Layer 6 of a small transformer language model trained on English Wikipedia (11 layers, counted from 0, width 128). Numbers have three digits each and are written without spaces.
Take only the direct path to the model's output, skipping the later layers: a vector added to the residual stream pushes a token's score in proportion to its dot product with that token's output vector.

Output vectors of the tokens that the questions are about. A number n stands for (n - 500) times 0.0074.
" (age": 494478541558561551433408524481497434529536431491486446599501495446564573562501577573451513550478431501427466547495535484547524460471550498482536522506548508568447526500442474514484509549469474399496586541439429530531549471472449516461443478547469528459450512488588422594482476496468469598443545491433498406491517563433484497516543598521558487459490503577501425548497522470490467497438
" ISBN": 517450539520488511535376536493453519504499472501426463511480463452554521558552393543501508497395520482524500516504487562479486414535571503543528541428491536529495507455454441507518487483572484506531595558503428519476511474519466509486521476626528585469476517546563408480508487466457539574459473480465422416510526521471477531542475546538629478402625597498504398534515453470475499436515
"ael": 646505393475542585469470511428493461559563396449538503493422474454507513571480477546408504543568507529494566546444545437481418481498516616529610466519494525482467505555522499541416562434551402547387442474461436402523483519554441528549549574520471603494502530525489526488497503451473529557464476416557482373463537528502518549465442544475517529514510576580503453518480440531468490514451
"rote": 571477465507469563541504571468431466406500489461512494406561542494559465453545528588561515532486499516463519547469522534417375420484522583515528541405471515498504542445421543571387447507488604463479475447463480443525467509507482530484605487549521524570519539531567502593549467501460541499436446522492503394506466594476434520477519521514473437482504558483455540519504467560507484493507
" Total:": 496379532517431578498441490498559469516426484534559399541515546510543524474460449499578515547494399543556535520490474500539512445478530539573579476466511557481452527483483520540475529556367491452474487496546554545567408523507445573520524424472577614408478528482473430465537480528478497588489532489499455386510530456435498510547520596516531548434482565517469518478476394468405524482535
"ful": 525555490436489585505551512542516415491580540492499478484524438497567446530505528481524509513506465423494546565650534471446455543450621450547540497504469479563490552444485437459384465417402566569497457583452390451534472496499508478495542481612621558522471511511484546516559556451510509549514464436468531486471439535485477437457487572574435483399500506585520464489475391494479513513462
"writ": 529478532418541492484480412427433448422522464419498487501522504460507518542525515532494512533453332481407523465587552469423494475513581509567609507482430525545572590528520605474434562452463498508577603502471441470587447538428463509534528500525615484564575549452488487488466431538452484511469477468548411431480467536463440529504460578532507546482529537599534464562485504509498513473477
"ider": 540451486473501577437550489508543498519477467429447459468541565507510491499605463486505514534508548534446553450503481447445405464493452585581544521512525528418555559550472489523405528503536500504598542560420515446495515467428464522466475546479561540517484501537505474536565493421497463523493506477547517434480560484477542437481510480544538468391488565525462499541496451490469500494492
"|---|---": 665359332343507612479352600437490500391472414410466437345641431482733602529736514680542548638371248476409536716471797364333452370562671592551630603445445630454400777433385547499172485540466568696515560519387380526552379640571433538636549544582620645358491612652585426441514607448398501731370396354415256028396565318275537572288578654681749519395433656775468348617388346524462665459392
"eball": 507482425495562529512500442519540547409554445459450510485528555471524570555533561490525506535470530401475516460434512450530428497446549503522505550471512537526456592530498554442424496477501536532550557533497397535516435536577530571458463550441486538474450510539512508500513526492497527493492401467511415388488520489460488615435584549531481499450470508473471444469509466510502607528482
" performan": 520516420507544530494449568474454467496432510500513439494549564439504515492519476504530507488436415506478543530494561543479461463467576484479535489493506525491468603479470495505446547451489559526510586522493426472609465507456439509563531524517469502527479538499509507534482539483471498535423469479469431474468510511461472577482546549554503508398516472533549490533513421541484567489506
"ificant": 508489472487481517511437481540435501433527503436483474448549433566556520451607502535572519495451493538411513625549501513483430531409547489502562458479460524562527603507478501536392467538436540567443454561449504543499511521526454470592469527571505470494462543512534475421532542441427469616469508468466446433466515513456510507476511580497529465426460522535518453557484424507528613504524
" role": 546489455464505571537454515469525435475428387531458499490544566519517477488520500535554502500493466464478517526517606535454510503449590520548523483466531463543433535514507528479380448430527502478564581552461416444544497515474447499499555505579487539438544512461500501532506548482536477549494488450522430514461501457472473539493535494561555519426537518438460476612474476570462451499499
"ead": 499407483436409487505456446428457554448526487458499529490607505515526582519631525542504517510447419448486578492500508508470515484525555525541543509494609555453520588529478466478434529462540498498536524472467424482555525492484525497570472537540451466466555477516545460346463555575495475509474487409546536424428499485482540510514506579494554458505489531576441440472414504528567501500477
"ately": 521502388487509423451530460578529462483436434484505447499506438484524494502528547550611513493455503491465504579477476492421471517517503541470499485487501576490437525450425461605436563534502508511553495540426496556516499470501456526621579473537540463460475429580514537431516465488540577503475561454444546441474547456463467543455443581615479475478478556537427455556464461530510622498551
"eph": 620464439520493476482464505481478459452522422481483482439487526478474532559559576529557511528492520486496539523438506462504503461536518535480454609599490490530568544476530503560403544455515509468569553532435460509469489450508506429529490494570590552461525496506396473505509449524439535519461535481462450389612512520485450537485519514493551459493517486460530487520460452502566470466479
"N/a": 640397295435500631520380587438487414357460414406471459349669424486670582552645526654542551592377285461386525615496719432328466355527684608593603600462492556435433722452417563571289487534495540682521552492428345534553367651559441559624569544610594645428526604688589450482527616409409496660345432341407302099369557320371542576356575607658653509389448612656486339617414393538462630461342
" Rober": 494493473476491461548447493482461531541526443499520483462500507446543479537496556540490504491458474491439511560502569476484447488536528527501537517547430514509489501525511476437488546501477519490482540500509453461487466516477495497543488536511584494499507562498500536526540547485441504551473457460474470437491535523466505504482480533578518538512434443540554468540504471532467509470475
" Species:": 564448483521511630528499503537535468413593451545490441527509584437566488575508532505483517425495477514522547451506575493488455442494562520503528482450477521458547515444465557495416412572608438416494472503431489528586495525522511483470562583569630628436421548428540463524483510486443544536459455448459533360426575422450575452465595534506572482407544532507472448515461432484508490489440

Output weights of attention head 1. The head adds the sum of these rows, row i times number i of z. A number n stands for (n - 500) times 0.00097.
o0: 538582510347511529385460437423459336595401521523694478410517580527543422401376482475541562598599471566466449467475539645400704641493500545410538469595593461508572788525367437533571605564549559535449334500356580543519272263399515549569449525524639516539324451414503354546452666613505418607373487696551584494415625445629622478530376548339516440352421291611470537581553586426541329597478
o1: 480626553650437453689548402549421648445415440310381600419546430411547537559657415533561520341503483497591428425641534415405554555450419482601427754413500488532577444589462581344477509396527576547328390434554572539448630618363552541479511442477460495590484522421521522530454476567607663414392530468536413513565526477338415570478523471474446638570516552448429470524579381615519462546386
o2: 496616456559494442602453505398407549462485435536551492539475435553398504476289530452628702563454511567463414494472567494490437391498500531542538281429550571536469497440513639463490491491563479581541544520536439363431439511568535378506587610560562567412550474531527499553468555456469508550381510535462523635514478645395577555494446472517476548446374572514382448493401391621424616590410
o3: 599394528454396554397516414527464468616459570494471500550579517415510508503473377546527256484466580580550590509399494517522537569522519459505500545388481548381442548552526520508497486600571523598467455496501576510431445540515494555475397480378562599595542418463491462378454560499569465552132537491529572452449569539596411565510551524495546533565623509581433569465550582443430474501565
o4: 354664493465520366613462520413440498441539421353388461437397483405559551550342605502572493512407490571414314458541534485604409580469475533789420535345482581634659599553553541540472634457674508532564359524532312431584550535483711425449455514546488626525402460558488467530504496593541619441630380518442362543573422528651278603586405502464386469497510469548528531471495496560590460500314
o5: 507470506529527555425521428503525525612422602518574512438553507467441556483541574505482231528488511497491573518454546456453652504455576508409577517526560363446500499523549505499469495506422571577458507464563488512551305526468458469480421479538481507622526433472514418441477559420595449524196482513512535545512504551468567496498487535452529540499564477504564491401482559480551509565526
o6: 416327628484392456342598464529546325393391439408541588551586399473528506398523300494525493483303568445630534518485394623536435804490587508598494640499491452437525377418463438510498488589552505547522424541383679475481385506633410552420488589671554504290502513415481606448425531663723604514531601548535386439481572480356374382599548525434530452490606318495491430633516567554585610635530
o7: 519521487469483417523437396507525388513457416544448358497345575524417436441312578477582259612522486405510398496495535355561418446513468506513542514583465583583509523480621579672542574574481451528583430517485445459438521455538609420550545488616562676632583690418458516571607380407669487505292486532489525475474541555522431520596491548516465454557485342474583570512474480486529537434564
o8: 373674510514442441657438394494443513487535526443482583428610481507556566562500551418519267448464427512583499570651583463566460523379538468620514543419541414591585426559557507500541467375488543382513378351480475606529651560447522368549540518526475603447689425564594520527508599522298474503538446377478549537503450514534414529412518274488475603571449560503438431513566382493710664464452
o9: 550567461518404660485421495375573527421627518407559571359482617543558556519500439415596334483517434617549558544583378540635533616446437670484374508490532459481526335477546410472558511530547525415461434388433465456394650447298473605507513503494461488481619738575472555564582335564349520462544580395485624609541435556413388457465561612598474510534370433501445465558383492531638460506471
o10: 519562322523378460507328567505506508527327440530596490483402526466432569586468488423624412607578393450555410468572508540475512471425464601506523487358696586473568521343417506431468458509415409543441500439555620442540514692573434500630589533537481534665558477535519545575573495577498505508389575521474422560522423515551556649541540473523449655537340551471322560423463436540465531471443
o11: 553589489695397541471432439514424599665415611500466527609512453534507453524494551422376374520401495564459598434474490405586507462508468507409553576504538425492624384498575438448503483584462434489382629464543396641616481546406494275583519413581383567607319452473622419391494465312545413454557339525476524516471390653518537580504449596468537506601611638565515668289571417390665590412556
o12: 562339518536318541512441541657437460444436440588544449489640478608492486476412522560461211676680503482507488525474590436590647444484385555437531480472521594562481430458511507507514413458440432471566538508538573469379598481498563493518461492494499461475570641509672561477543478617550433447471502470423640519514437501615428471489505642508344417601489491502567414445452426379585536460581
o13: 541406556629539503518360461436597518494507528483544567649611400558570399473565351456519753417544420367423504565541473532499443502418514539505450482479539385378643364598339411352488392518363506445497492534571532546542608581450425572556515526634460376516403613509484543584475516394538548532560504582594614526369695573387561440349585504433475474509427574444521479463484669460409491432456
o14: 508470633563516510558510404461532524474572450566515390650502495456606423405465474522457736479409498489404510448363474388622485338588515394533614410526519466496488551547516546530485519541482489547623622583505449534571433603509468456360504455514543600490576520491451419415418571362454503566183378498522496503443642514534531523515486509444564472492673500503397547356614566435314525472562
o15: 590378614605425626620498375366485373423506598406323404496744367492628426370499433484401614539500559593501557595420550403614406590550405505599404461526494588494486403569589567580546461518497430554646511555466504701336459432400482431385575460465507503592523591549490570486417421398488405534610372555584572463389454572482386254423512568528669480551585468601511531335628430321544430531575
o16: 443614565456530416499594629476546478516615501526436434468473578359569557435455511517529398484392400432432438471527470530500547433531599478625599380575643499523534676468362516563510589503512435426520479493568501529624426514481501580452505488463535524430449468507412428507494672546397586475147466503595318506460517521620564588608410524471478569395481633560348615253532515559495541445490
o17: 628410369581365496543293427532475547545497506488559667515632460413515547510475454596523412621494423540516484497488391517519608429461475500608488481419558565447534582595360375508561513523437456565557560416463524551525494454388507552590504495582465468713336370568624592448492495631543467522359547528550592437489454420767468529453511566365528404534506506541525658479578412389533383485399
o18: 514463514515428431538559396259472517361353512528508485408475460514537479427396429482497108641385540431511428562647470499590572427470485520639441467417469461520571580608589735505462468566459448525476377509514432540465589328514620484600505602587566607512463523517659325512523551451548583460401429566426573532531650672629581424268456606553517555621545699473484502543439474487548437371448
o19: 645554488470339454479447412554285352574538543454497531600670448472362565568425356440571442468532533545537530513487430542526490491373475444549510540329571598418540517480426480507460372625554515516487395527396610475447383636606548425636494583521510596584582424449450645555450503460601500552711605631462551437459534553386472510426562369350501482571476495552414555510530593501460539487443
o20: 469430449476516413524420527498477480678453492552476398403431440489426528663487424484648640600605527442538388476554589468369452500523530497583577657475528557538517510494391374577539574518586490512597440490505438448487512506520507548497555523490548409599410492440543500520491487732661479450580533438501463436555488452530379601556450505521411450398518449401482441599438481532374507348494
o21: 462594547521478524547601502507425572462519445498560416446470457571481573522569559487462910424453588510473620479492445534513535483482493433445487524456406440552511505505655590415457469517574510441439476521440453459469562489543486413501451530470476540406564523431469450498467492468437543413464511481419514477537563507260595508417490466509499526480476493514552312618515453582588467562514
o22: 457364547559546462420438484531559537525494570585460664455720465491538606495395543551562388555513551709526703485516688433506634562435453568504434390560513437411453360571479491433530542374485462522481606482660323551458400451474402509423479510486604404212548511676585490424447552618427342502460562406520675476506383567493471550302463591488633490494521369518378402437434392539537669619490
o23: 505558383426523492435544456479519466564436483586596479367449527481446666544425519383629455543603437548580544442539480498552476564430480565385473415372647563534485442446533562483411433401443478603497413415498372430463522551575525448519590572578490534509756646571529535532577427509540439477584437384465642604503457536319431556425521483570480641533438391467355315525388501640564589425507
o24: 414587579521545480534430570509429552279622374444748344438374531448531462592643498416486664444647472476503485513451582509462616561407401487610415657442591339537669541378434516450496594531460544323399539409515572563670521599401386497538585468408447459375378586602472441524521468517448563460449450574399498570420513445594631530464441532398599576482382422508389487461662516530376554600425
o25: 606708528607460482465518605520353573396587480469509506485375510464441528576522452580580771482429554542410427572418515430563581415494458510554551448412527578498591687435475518530552611575544425472505595557525455400508439473417499485587409518457557561624391552375413374511547422494436633278489486554431545454478496473431490571581517655449402359441429536544604575461553436478501395498423
o26: 489516555484472414503604476417421491469382517472520309349542456479579641474519534511476139498303463461564636504559415573616566512470553417519540565395540610479535524507621554512458488536452521544483413531451564516615540535530442504425491492564504583542490671480468415465485490494460561446488510489517338442524570481574473590397567449476612541547545556546497481409535468453534500497516
o27: 596457465390399454462440478486494509509665408572674461456474509397506436445414436555523532663531427433395371566408540533611591533503497513519559446511498594546521647488332355530636559584524472453602538512457384567473420291383469511551467545518541483539267434449536448395583589582485470428423572556573624523426469502753583568376381656384517391453550522653466602497658559384443426517513
o28: 661401463645512581511521314563418563532488511594484477505406447428368426642464470680457750505517632683457486489407455311469600395510374528489531497545480600482475547590587639458484448500521402613430566566475473455422356476343536372577459470454492546574486465400557454476434514411626471450580538646440618453506501603327540472484467577446511481572526419498552662515525361476433412566549
o29: 454525538624492568631640453438638586686552428474657330478299520634501442498563596505531335432519377439457492491562516364439529410525521386443567525481425416432402480519476417478576550485379502524506524536496524520614403542519533505483619512452498310410677534429357423493552567350386538572381561504502402597611458614489635605541628212486538549508425522481522598591451598550471495429452
o30: 499331552500556588466560429580512549458495564549577295525440506441566505637715533492500187503483540440535476491523492456445561501547477505379562716414501469430372493483473546473415524555494421507381603549523536505624549475527437523427571454326490446488570533575512419389434559398598456533408380493405490512473547563595561517446501475511605564653609550448448533332467548427340589486658
o31: 348568535573539375394630433690413415508565392499415497322599468469446531525422590539486444447661641551590458375503493481533536510414578543606537585535445431578581396448406542530426593585448471505541472498554349291698494570484446483479404483494510473438498592484413457515484458430639640569516559531474428485452642515384563517600462518386562416454382451523548432455505516548621726558452
o32: 427407473512465442553516402535496524387399358568577380316499448518589558551610499577475249502625497518630476505484530460504593402404494455418478747420510475529543547389412552492612525510376385636495430479594534572628657380497448542633555467498435435628462617519554422463480435452579481464620488567430441590498437476591659489465451560486615536508420456544514439502609414455549454431492
o33: 285317446469425470469494624387489377379434473518488471441537498518534440440316502558491616631476531667489483529586589537477502637535531592662458524458533495586503481442574536554488467540576479655512491551669472350470475494531457518407456552325516480417394484558564418486500476600701502589410490509345402563567366538673432530567401720564439507487514617523432541312523531558332566515472
o34: 497566472486375515597420494464512460526625506528579532685432506457477518646544462509480218412492583571415512478398494482500372611421579421659358595539544446362589509441550391555481554582716473301556408464412446572450452633415603446626431481438508681533465366406507606591408589522622391548609576457509604545525465426509424503561491556364490545477444367623431393543567540506575468623363
o35: 454425411619501615438599552513678559537330528382467566445359604495479462471493317502485464483467399336652520454527278562558511567468437474522374466561553471439577508419416451493499592524301540550473548523394527490559556606607372707555576434558390407584423541471423542448582387553556611450578659495680395438658437615434549571476660427556479498425511395495587630620469646500517360260500
o36: 473543453501568537540579554385542502412472492503594528588330454528520417472454478403591629491308474541499340562520517490567434587430597568417485412506555426470462496391576501526516508612688484567477491513487361530444428434534416460544545475579495476509535501520435411520467515391690504539395457458442464657446477605399588505604412704546422503560548590478367542466429564616461544547446
o37: 435427470591474499570513475529545455446528495571499412470551526546556540584436531556501098482576484493520538533548462464452612381432459453540538530514507535473511542517465604574505534532402456539557427542509501435585498541562481574478421419344455516583629545523397491524503416463399493559869553581423437441458539459635568556484536526461471505506487427475549484379550529555396494473469
o38: 502589483588536523570564423520521521497545363476565441438301527566482588471440522457613245475446472560559470479448491359509511442403528468442472532533579502418450563572557551528553602529519477508517458488440354488534522429450504511639536437533450498576600752385421406599509441380546491531268403574537595528491511595482536558495519517443511548616513418510540510360456542580600551548529
o39: 346488518678539324511389467591563553531589547512476476586451528509493443524521537566630770390494412504508439496502466504464533331475416415549555502524458473530566475452481310636561556510414470439485533540719404591686578575511412320525595473429446508705446454551479426514559492470385612359449496439369446434555513657343479481516518515458446524561470527493627471453418451427586520485395
o40: 472432618526535468487452478561645453552690492451368479616538540532563445378406495530422261508447361449486619489516405548662326601464531499577554380652563491503484359614413427608516528480528500459487520565602438410542362646559492477459578428559359451420622676523410502399482477411534449651471437418640476474474550498578449562657598460549459474438618433491570580307416663473420492459571
o41: 491505537512622499494568606506656566615573383525482366584341581435574547502563535550547718366405510457505552418431535438505412525573516426510520460554458595454431542539523433530451651465682515447519467477507491524426461518476477540403596410431490445368532605439386385461473527517494482551261526340606444476489476461530438620637568457519471486532511382464425526585511529586370444485505
o42: 516340429481453422355450363598567573602592424596599508509386576474440449456377496570569349573447472526464582490466333529584559530516518602430576423565506499505474431515552293536514469597405442565437497434507489423489413514436450339523433612605613628658534540380430434453637642539513461495390636412428650441509543597500431585489607526401536500553482449544573515617469495520562542591561
o43: 530469514487637399506398588574531562532632452375397602515507494434514567529554522489670704395525430455558510562478560472448525463426507448512545613463484562429505503517419321504669481495572517528532501477611388668479459427540555527567565520506452420648493552506456532565540292453608498418302350448484423467493419405420400431500522592490406402612584456498616417521480580567518475376408
o44: 465413537529469511477504459647440569426616501478428470582470481519472360483567403597403807565543561479445372476495451473575480520583426535490542571547376441615494447399493417515470501547500473467449692579490591340486671489504573411451519553538542533385345410480534615367605500539559609354508591468386505488597390521421399429482533575569425484406485546530584574513488416445502501511526
o45: 659432460501517524467466539488561455476517497461385588613537567460457435418476433529532787447619432534511449473506593438440375589524463554524396441516561656432456459500408526526493429407565529548485586506528535498301397511390509586537538515486525439482545429474468594448450584552579434517906569453619585502480448526383366437602501546545400479535552539492301537519485452501325424530516
o46: 366522525452472411506461505363536493452494471572647539470396373445453458431452476457514740625322562455525409570439437594525400563463464474616459190538490409559526531498509566429495514406496474505561510517542425611566518530671407376346482603497552602525426423582662403510494575561474447463520502457458679519570575469569520527386457428468684533394554425477538363618599630482423581573492
o47: 497570489433560537544466526459423546474495490516589563632436511562478586592498583501569110507350510502453479547406530481522547501547541506447564438481404421489490515426563453523551493536566571479688519461450458479480446376562679564487444557601558530447461390594563603493472404544609559452259401539480360585520456417658479509516493558484370357453449470536576438653486487504548514390375
o48: 392556561592469583466572543672369444431565545484509367526523501463519606604769544532492386437501670464622571470410524415484568491437510372434480604437586363468529388424701579626435508488590628371497499502549598478491551752550372440497502313212341619528662641463554583530493304358579589456320451426396588466450481412356483466595526540481486542560507325460513460440567471502530509616430
o49: 488340578372465452510548486415551473387395400500540383276479513511572532512383537577460557622352612455488591591478518511657603596536582601600494548588463586555544498497680503483547527550550404520511418431445457463377635335392478586343383504518525523525370715564480404453413303510584567554460536462453482550432536427751455447550454622482492383547446436621638515492503443449546516507614
o50: 435437534498528465553402568492541500440418420428378571540610460464571401394564433563552907501589508673414509440481607505535417610579475610565307607548450503549547367478573469416512469422552453517411546499613411502441628507385473454357507475594511406467304522544622478421472463577523525487559460443547577561510442483459393429520430657573534474468507522492481375453476448512544524581512
o51: 429484430527349544403403522566427535437524529520502574577526620459525485545544484525432343548426540456569460460482367615530427444545522447577524572479616465527567491444446463532573494528482566476522650477434679475566604607510529556507577474472447603452416392467620644493476468514565644481266575451532384442515425349567461548511562451455521407546544540429486619514645395417470565397425
o52: 479567541558494513498447463574425569452680470528493522620458485500465520719498483502507868377464595443546476525450511463550507397416493463463567529447427473471491455442541453482506473587591440388545541532426364427447560592587506451550412510454445490542564470463426555488451419419542539425735566444343528437493489510276487496507497519480363430584490506512579443544520555530488582457487
o53: 465505476478527512478496501538499429582431506532368550466621419526458461457411506577423047547528525515451584486538532572522386502501518508532513350554439483561502447551567559495442507449443446477442448524642530375520528541592461381461435504564522519432537540491537424515481527496420509615533645539496531542487504575655566540642496435575546522403475473445566550447464500456547568603491
o54: 455615504512577490379574346484533413681387468473393344434392541538466521534384632555464633438472552613531518479533566452447418568448572415581478456488535578452515566596545493546540640405430550636519334599574377381671345571588468509512493355429501395498611504412336340511360573430634561659620564548547340422449531624457524565725390269439545450504540319608444706420501593430344541492484
o55: 366548485548454534594550494334633578461387534522513402524451408525552522530511559501387791457435510489558496390443408565422414479664496532616464530504500494482490485560663630403529517416587540553528409515453559516505488469414549573351478473405496508464480414454522539462349549505469564536718449504501424511532559400448507527554529329522602592404453532453463443571521414517439463563490
o56: 441393574508495481557510564387617484515485462540575364470387474480545511532498532531490345538509422539455510449486478499493492503515495482538470518521458437471479580531462431505531618558599449477486500460534463612590451485446452607383504426410450477558484536514529389444493505548368456545968437483463539503515444461713457527530494505525609545444525374523466446565471534501539418500520
o57: 493573612509511529503510443464367524364562396454496614527431449490423524549431520453562661475441610531431489520450527406604509536479417608488441473473499480602552483483607627461499504512592488478523547613368453432400465507442520401448471630665579635350438630500407528555549384456437505282570490576391565508484485499283507446370531562452539460440502406439647465563541401628577526619489
o58: 452379488508454436472444378483449559556583518669594555602458515388448544671487603558566622628452523448539435574481581547617584405395481365519531477313453431493475646470405388557560459487626528458703550441618397521511476477615561506563537493309409599541546272636691551398530512513560477398439402409360542546586452464568485471384393515482324487556583464568401510611526548460432454285355
o59: 539572522475554523530610591460438514496488505493459584552536491575466529525413535489440634452444444433482489526493592544533513363483534383429543347420432523510539543490463532470491495416567522516558511532516478544475413449621562512560563451537398491382529400529519517455502525499412534452973442487461524555543401581452553424556446396535347449457527583546451518641483455510504427426364
o60: 422526435464452395609358646520547506503450496458564466432588452433458490500490419445502468501739521413568468528494416569360484524432591419701306624480529504386503608541413535478398513654571464406503476498498614436493579810575449632499483496382481527625289424449459512542516517550558431514416626573627610332499620337592541608290614441426621630362470505491526404524545604522371352578511
o61: 444503512440553578573420487543463524624413499635553577634366455572398338563504529494465145556533511455500434535536519463525405377475654451351501517531486421472539455449442436500488414495476424436551528516575476410483587533599585380648532497671529517410393415452634520521507544505604456445500466542524514606545491552577622442440412506542373503509506651548571508496418493456570568429498
o62: 521470438406541553522448454618483480375555398453370395506574376525578434456677454500477423476660530389454401504655520538468360418547426412580469688384363581617443425647590577553419481433358546405506475544531534410445820475486483420551558581611555485380442498415481528480551453533574582502322678461547538559447567556518479437433423420567572564504557654501411422459565477440413637516526
o63: 531528510545394603539309478382613465337425434428608620599452571582601567466532475288475239441426445388598487470538394559585298621432540574522406565512645517521485324462492555421565549494567514454496554497298537541543648540402453695608626494617350497493554721500512602593493362466540476596474413426581416601473485430505494426492615565484482530621470464497427461426486462479584605523566

Each question shows a token from some text and the vector z that the head gathered there. A number n stands for (n - 500) times 0.0078.

"ra": 598557580567604420422537355520525508429478648646590573541355470445474388510611389556529444448238417651432571673192493461474623368580578638507445392556750523329358464510474467476488510386499490
Pushed down most: "ificant"

"is": 474407568521544489623574395521529484536388513408533518325395705618586493505540382632508492422605420693435583529212452515471597582529767314613563451632584543638509543441387536572369515582549397
Which of these tokens does it push up most? "ately"

"an": 515533601668541484721679360403493413531461673549561465538534476605547483513571617476595420597567437632400419493304457527476527565447700435550475602626566584458448536484297622436273512380563392
Which of these tokens does it push up most? "|---|---"

"===": 532383566677390596614612393477499506484430650591476495341560422644491570373487409426567499466471368528545543546283553523577577569494573468471530658474442587557393575501287473558419485468420517
Which of these tokens does it push up most? "ael"

" road": 580526624509505534638533403394576386524539619504617538429474552513455453628465491473535434568563505662393432504300440506469486411506580475541498504610559632398398546588242503465271516473573582
Which two tokens does it push up most, strongest first? "|---|---", "N/a"

" are": 610535597681408504407566475494592443559532709633575679543561530500524498515511448560600445430386511532438472468339489444391544410576463504490518579511453651402293422537266437654396550342467464
Pushed down most: "ful"

"ivid": 551521631492554479516600540488561486461563597471620437577495508533480539491485395489487541425565379594384549594253562530521503511488597499522419412477541502456479567416230527439368519550585445
Which of these tokens does it push up most? "ful"

"ur": 556448567578485606481460417459505613438679697586605661503348377352564399380499310585508442399408346603369581658116443578550464575559582553606459293479701505334514470443290454497470404555436448
Which of these tokens does it push up most? " ISBN"

" El": 610464443593430545524608427338497539473497696455606574336588521627363387480633547589669498524558438415442484443317557569538615613506603379444386588561319620642352676498246511523375512433513424
Pushed down most: " role"

"est": 500514656636586438419630364443588445507498694495599597512366576373503375499581321606570515459401388717406530585244449507468638479590638545583614370638573591470369509457374507619393513519460483
Pushed down most: "ificant"

"ib": 575443660489365542568617534439554446532522604472527504467493552592527529569439470587511563530513449518408369605250554636415537612559496468548474495539439495522303515411247505583394443515597513
Pushed down most: "ider"

" s": 536551565558450542497526523561440490594473505583606476577385464616615492495596430521531479437543456509329501498224527495397473415575558327497602509554469524498414439412199611565475386457491457
Pushed down most: " Total:"

"h": 551530593639598486493527554568542511573478697571608609407471489557595508602557458635503374412453367641608355540208524482565622587559529510576468549648704541496331414494430508567295575383461531
Pushed down most: "ful"

"l": 413542687514605538418486570488616439470507584566671550288490568449626566532433394501504501489523377668453380599299539655631611488650443651428330593472647458427480627378297453519359487403578482
Which of these tokens does it push up most? "N/a"

" '": 511529545584490595480528460550513530457472609442650513473464418590507486502539493478509530495489377506486498578370626534604554557577487381419553567441433561441430436469340520479379479440463540
Which two tokens does it push up most, strongest first? " performan", "N/a"

"f": 579479558510514518448440514527524484566552653568650544181454524484594480648550360617483480467578379538532342479198459554544596528531616557453403549485659531483427487428377506477362536434531473
Which two tokens does it push up most, strongest first? " (age", "|---|---"

"part": 507423594535437449565551490503476435551492605541559464422491433573563555404379424445388449333482271571385495535243465386647583499509524519449506456531574538402501432427249555401451469435547621
Which two tokens does it push up most, strongest first? " role", "|---|---"

" at": 514495586558515528508557453481642529486437513388569531411459524523511537552451450453485439488442400606430587558228519452486573469564509477497607524476479682419393568453240474594418461595495605
Which of these tokens does it push up most? " performan"

"at": 526465602468497545422599542493458593554508637632538478433419404594528490475620412510533467376554411426412435520263645543480464522478540422537373506547586396522576492394293638328429461483571453
Which of these tokens does it push up most? "ificant"

"y.": 641519534664490565581655420511590474521463554550548554329551494485465504548539428480576402454597421574490517502268562454554534552494560578356426622560553618380406606433249472381269587424476573
Which two tokens does it push up most, strongest first? " Total:", "ider"

" r": 527482570583489585500595486481538522628442587538615568530509504514500467416567478493534434441507423579471411515356515565521461522550564394404584618475462619448492402391262452521361465493457465
Pushed down most: " role"

"'": 657514592537458540570593381496518474597483630534545447331472526605454488520572433474557514528615403517443442530270533464485557509415621507404464549526571520497396503578302556335282525383502524
Which of these tokens does it push up most? "ider"

"\n": 392527526536373478533420479459546545587632583517459571397400507564565370562479422480511487557537478585376553410301353615401439450474722437458486526503635684574402416593304472536329592536630522
Pushed down most: "ael"

" |": 518551573471514514548593592537523478477578594562577470473467432565512532554436481475398532395535429504440491550234646595524513511573496417571396487493557463446455466463291578377351513417609651
Which two tokens does it push up most, strongest first? "ificant", "N/a"

"ation": 645516653616459565645546350412546349553574678491626543589545522533462423560483461505555485545527416680355473575322501466519496443522555498491521581494469596347390510512233465566368567451540423
Which two tokens does it push up most, strongest first? "|---|---", "N/a"

" made": 501443622518453560461568459554575570507460533517638507609495448541494503504530524508472471474522476586346505630265532604461459496595546402381531513522457572436429468341202522547476353503593540
Pushed down most: "ider"

" ==": 559531519560357520518490426442481457556523669539511521491510405695428465545583463439607420492456484489451407482342530494417486484481549448476468649466500550503393387505297570439379547443540505
Pushed down most: "ful"

"es.": 566505665500536477651609377469570400491399502361567345329406572630512519553550435467451469484631467708454433665241512565519668568539641523457447585550645494546452581457334505409407492475548484
Which of these tokens does it push up most? "ately"

"day": 568387567515532527565469371412459452408549720507647506378369458501502432488475378563397479439553396619505531616222396536575580513503631477614541425525617576484424520588402479572480515514445483
Which two tokens does it push up most, strongest first? " ISBN", " (age"

"ub": 609483554565499627566571561580503553533664669494568514452501405646492557592538542523367533373676471470449543529233678498584472562535489194575464572617497517557512497435308540424332577437471591
Which of these tokens does it push up most? "ificant"

"ry": 547478562633504476492526318550522436491473608609528529484430455503413467469563442428526488545299446657348539580282514453473582414591581517411528511523607571342357427543337465455390467382500480
Which two tokens does it push up most, strongest first? "|---|---", "N/a"

" Wal": 635370564607386590459389413459469526517520695549522586404472389669613516506540446656540575516538441477342517509291546366457501546426523337642476392559489445532450554452330529511405481396432421
Which of these tokens does it push up most? "|---|---"

"w": 391464605631501545370592528553482564498549746555595474449466461592574556397514481406494557445553330439394584465326621619665598537545455341567394507567516427584574614437339444439354484384506456
Pushed down most: "ately"

"ect": 596500665512621526537705438566582510595484575460628478508443539518526539518545452563473377408627435722486391654282592474576519555513555435480512527614627526467492461396312570458282494508533582
Pushed down most: "ider"

"ittle": 632500702471500527521557537487611483421501545458594456438527510624446529560492505481516570432542427516415478569206530604448533561447580432452417495507502532444445589504263527441427460485516492
Which of these tokens does it push up most? " performan"

"attle": 504486675552566440404624507496537403403538730531622469642487496581491566484553512497570560375484458514388555571326620603497596521528401430633378433596528428465435616499408524496380550351486442
Which of these tokens does it push up most? "N/a"

"ad": 588547496572557499554477530506491459411509744527662502341439412590452469605548503563418500377550352457468555466240438450532607485374572491590333516543568563431490593548352518378427521275552503
Pushed down most: "ately"

" Dav": 468479425559295520546451457466492576581548570581496627386425502539535351411510441484510472455423369455338586397228369567449476463550661484388574472541556662522376386529285416490415480456518548
Pushed down most: "ael"

" c": 620488524561435589578613468507479505499471563592500569509492481617519471526584492530584526418553534423510519527270597561473526518601488407407564530499448544429354544435279545449370517487492537
Which of these tokens does it push up most? "eph"

"ert": 434484605584518445485629452572470437486641783629574482498389501546436437480594521564506480467516385512424463581307586601593652602552504494580452447701565397586376472585434522452361482304479595
Which of these tokens does it push up most? " ISBN"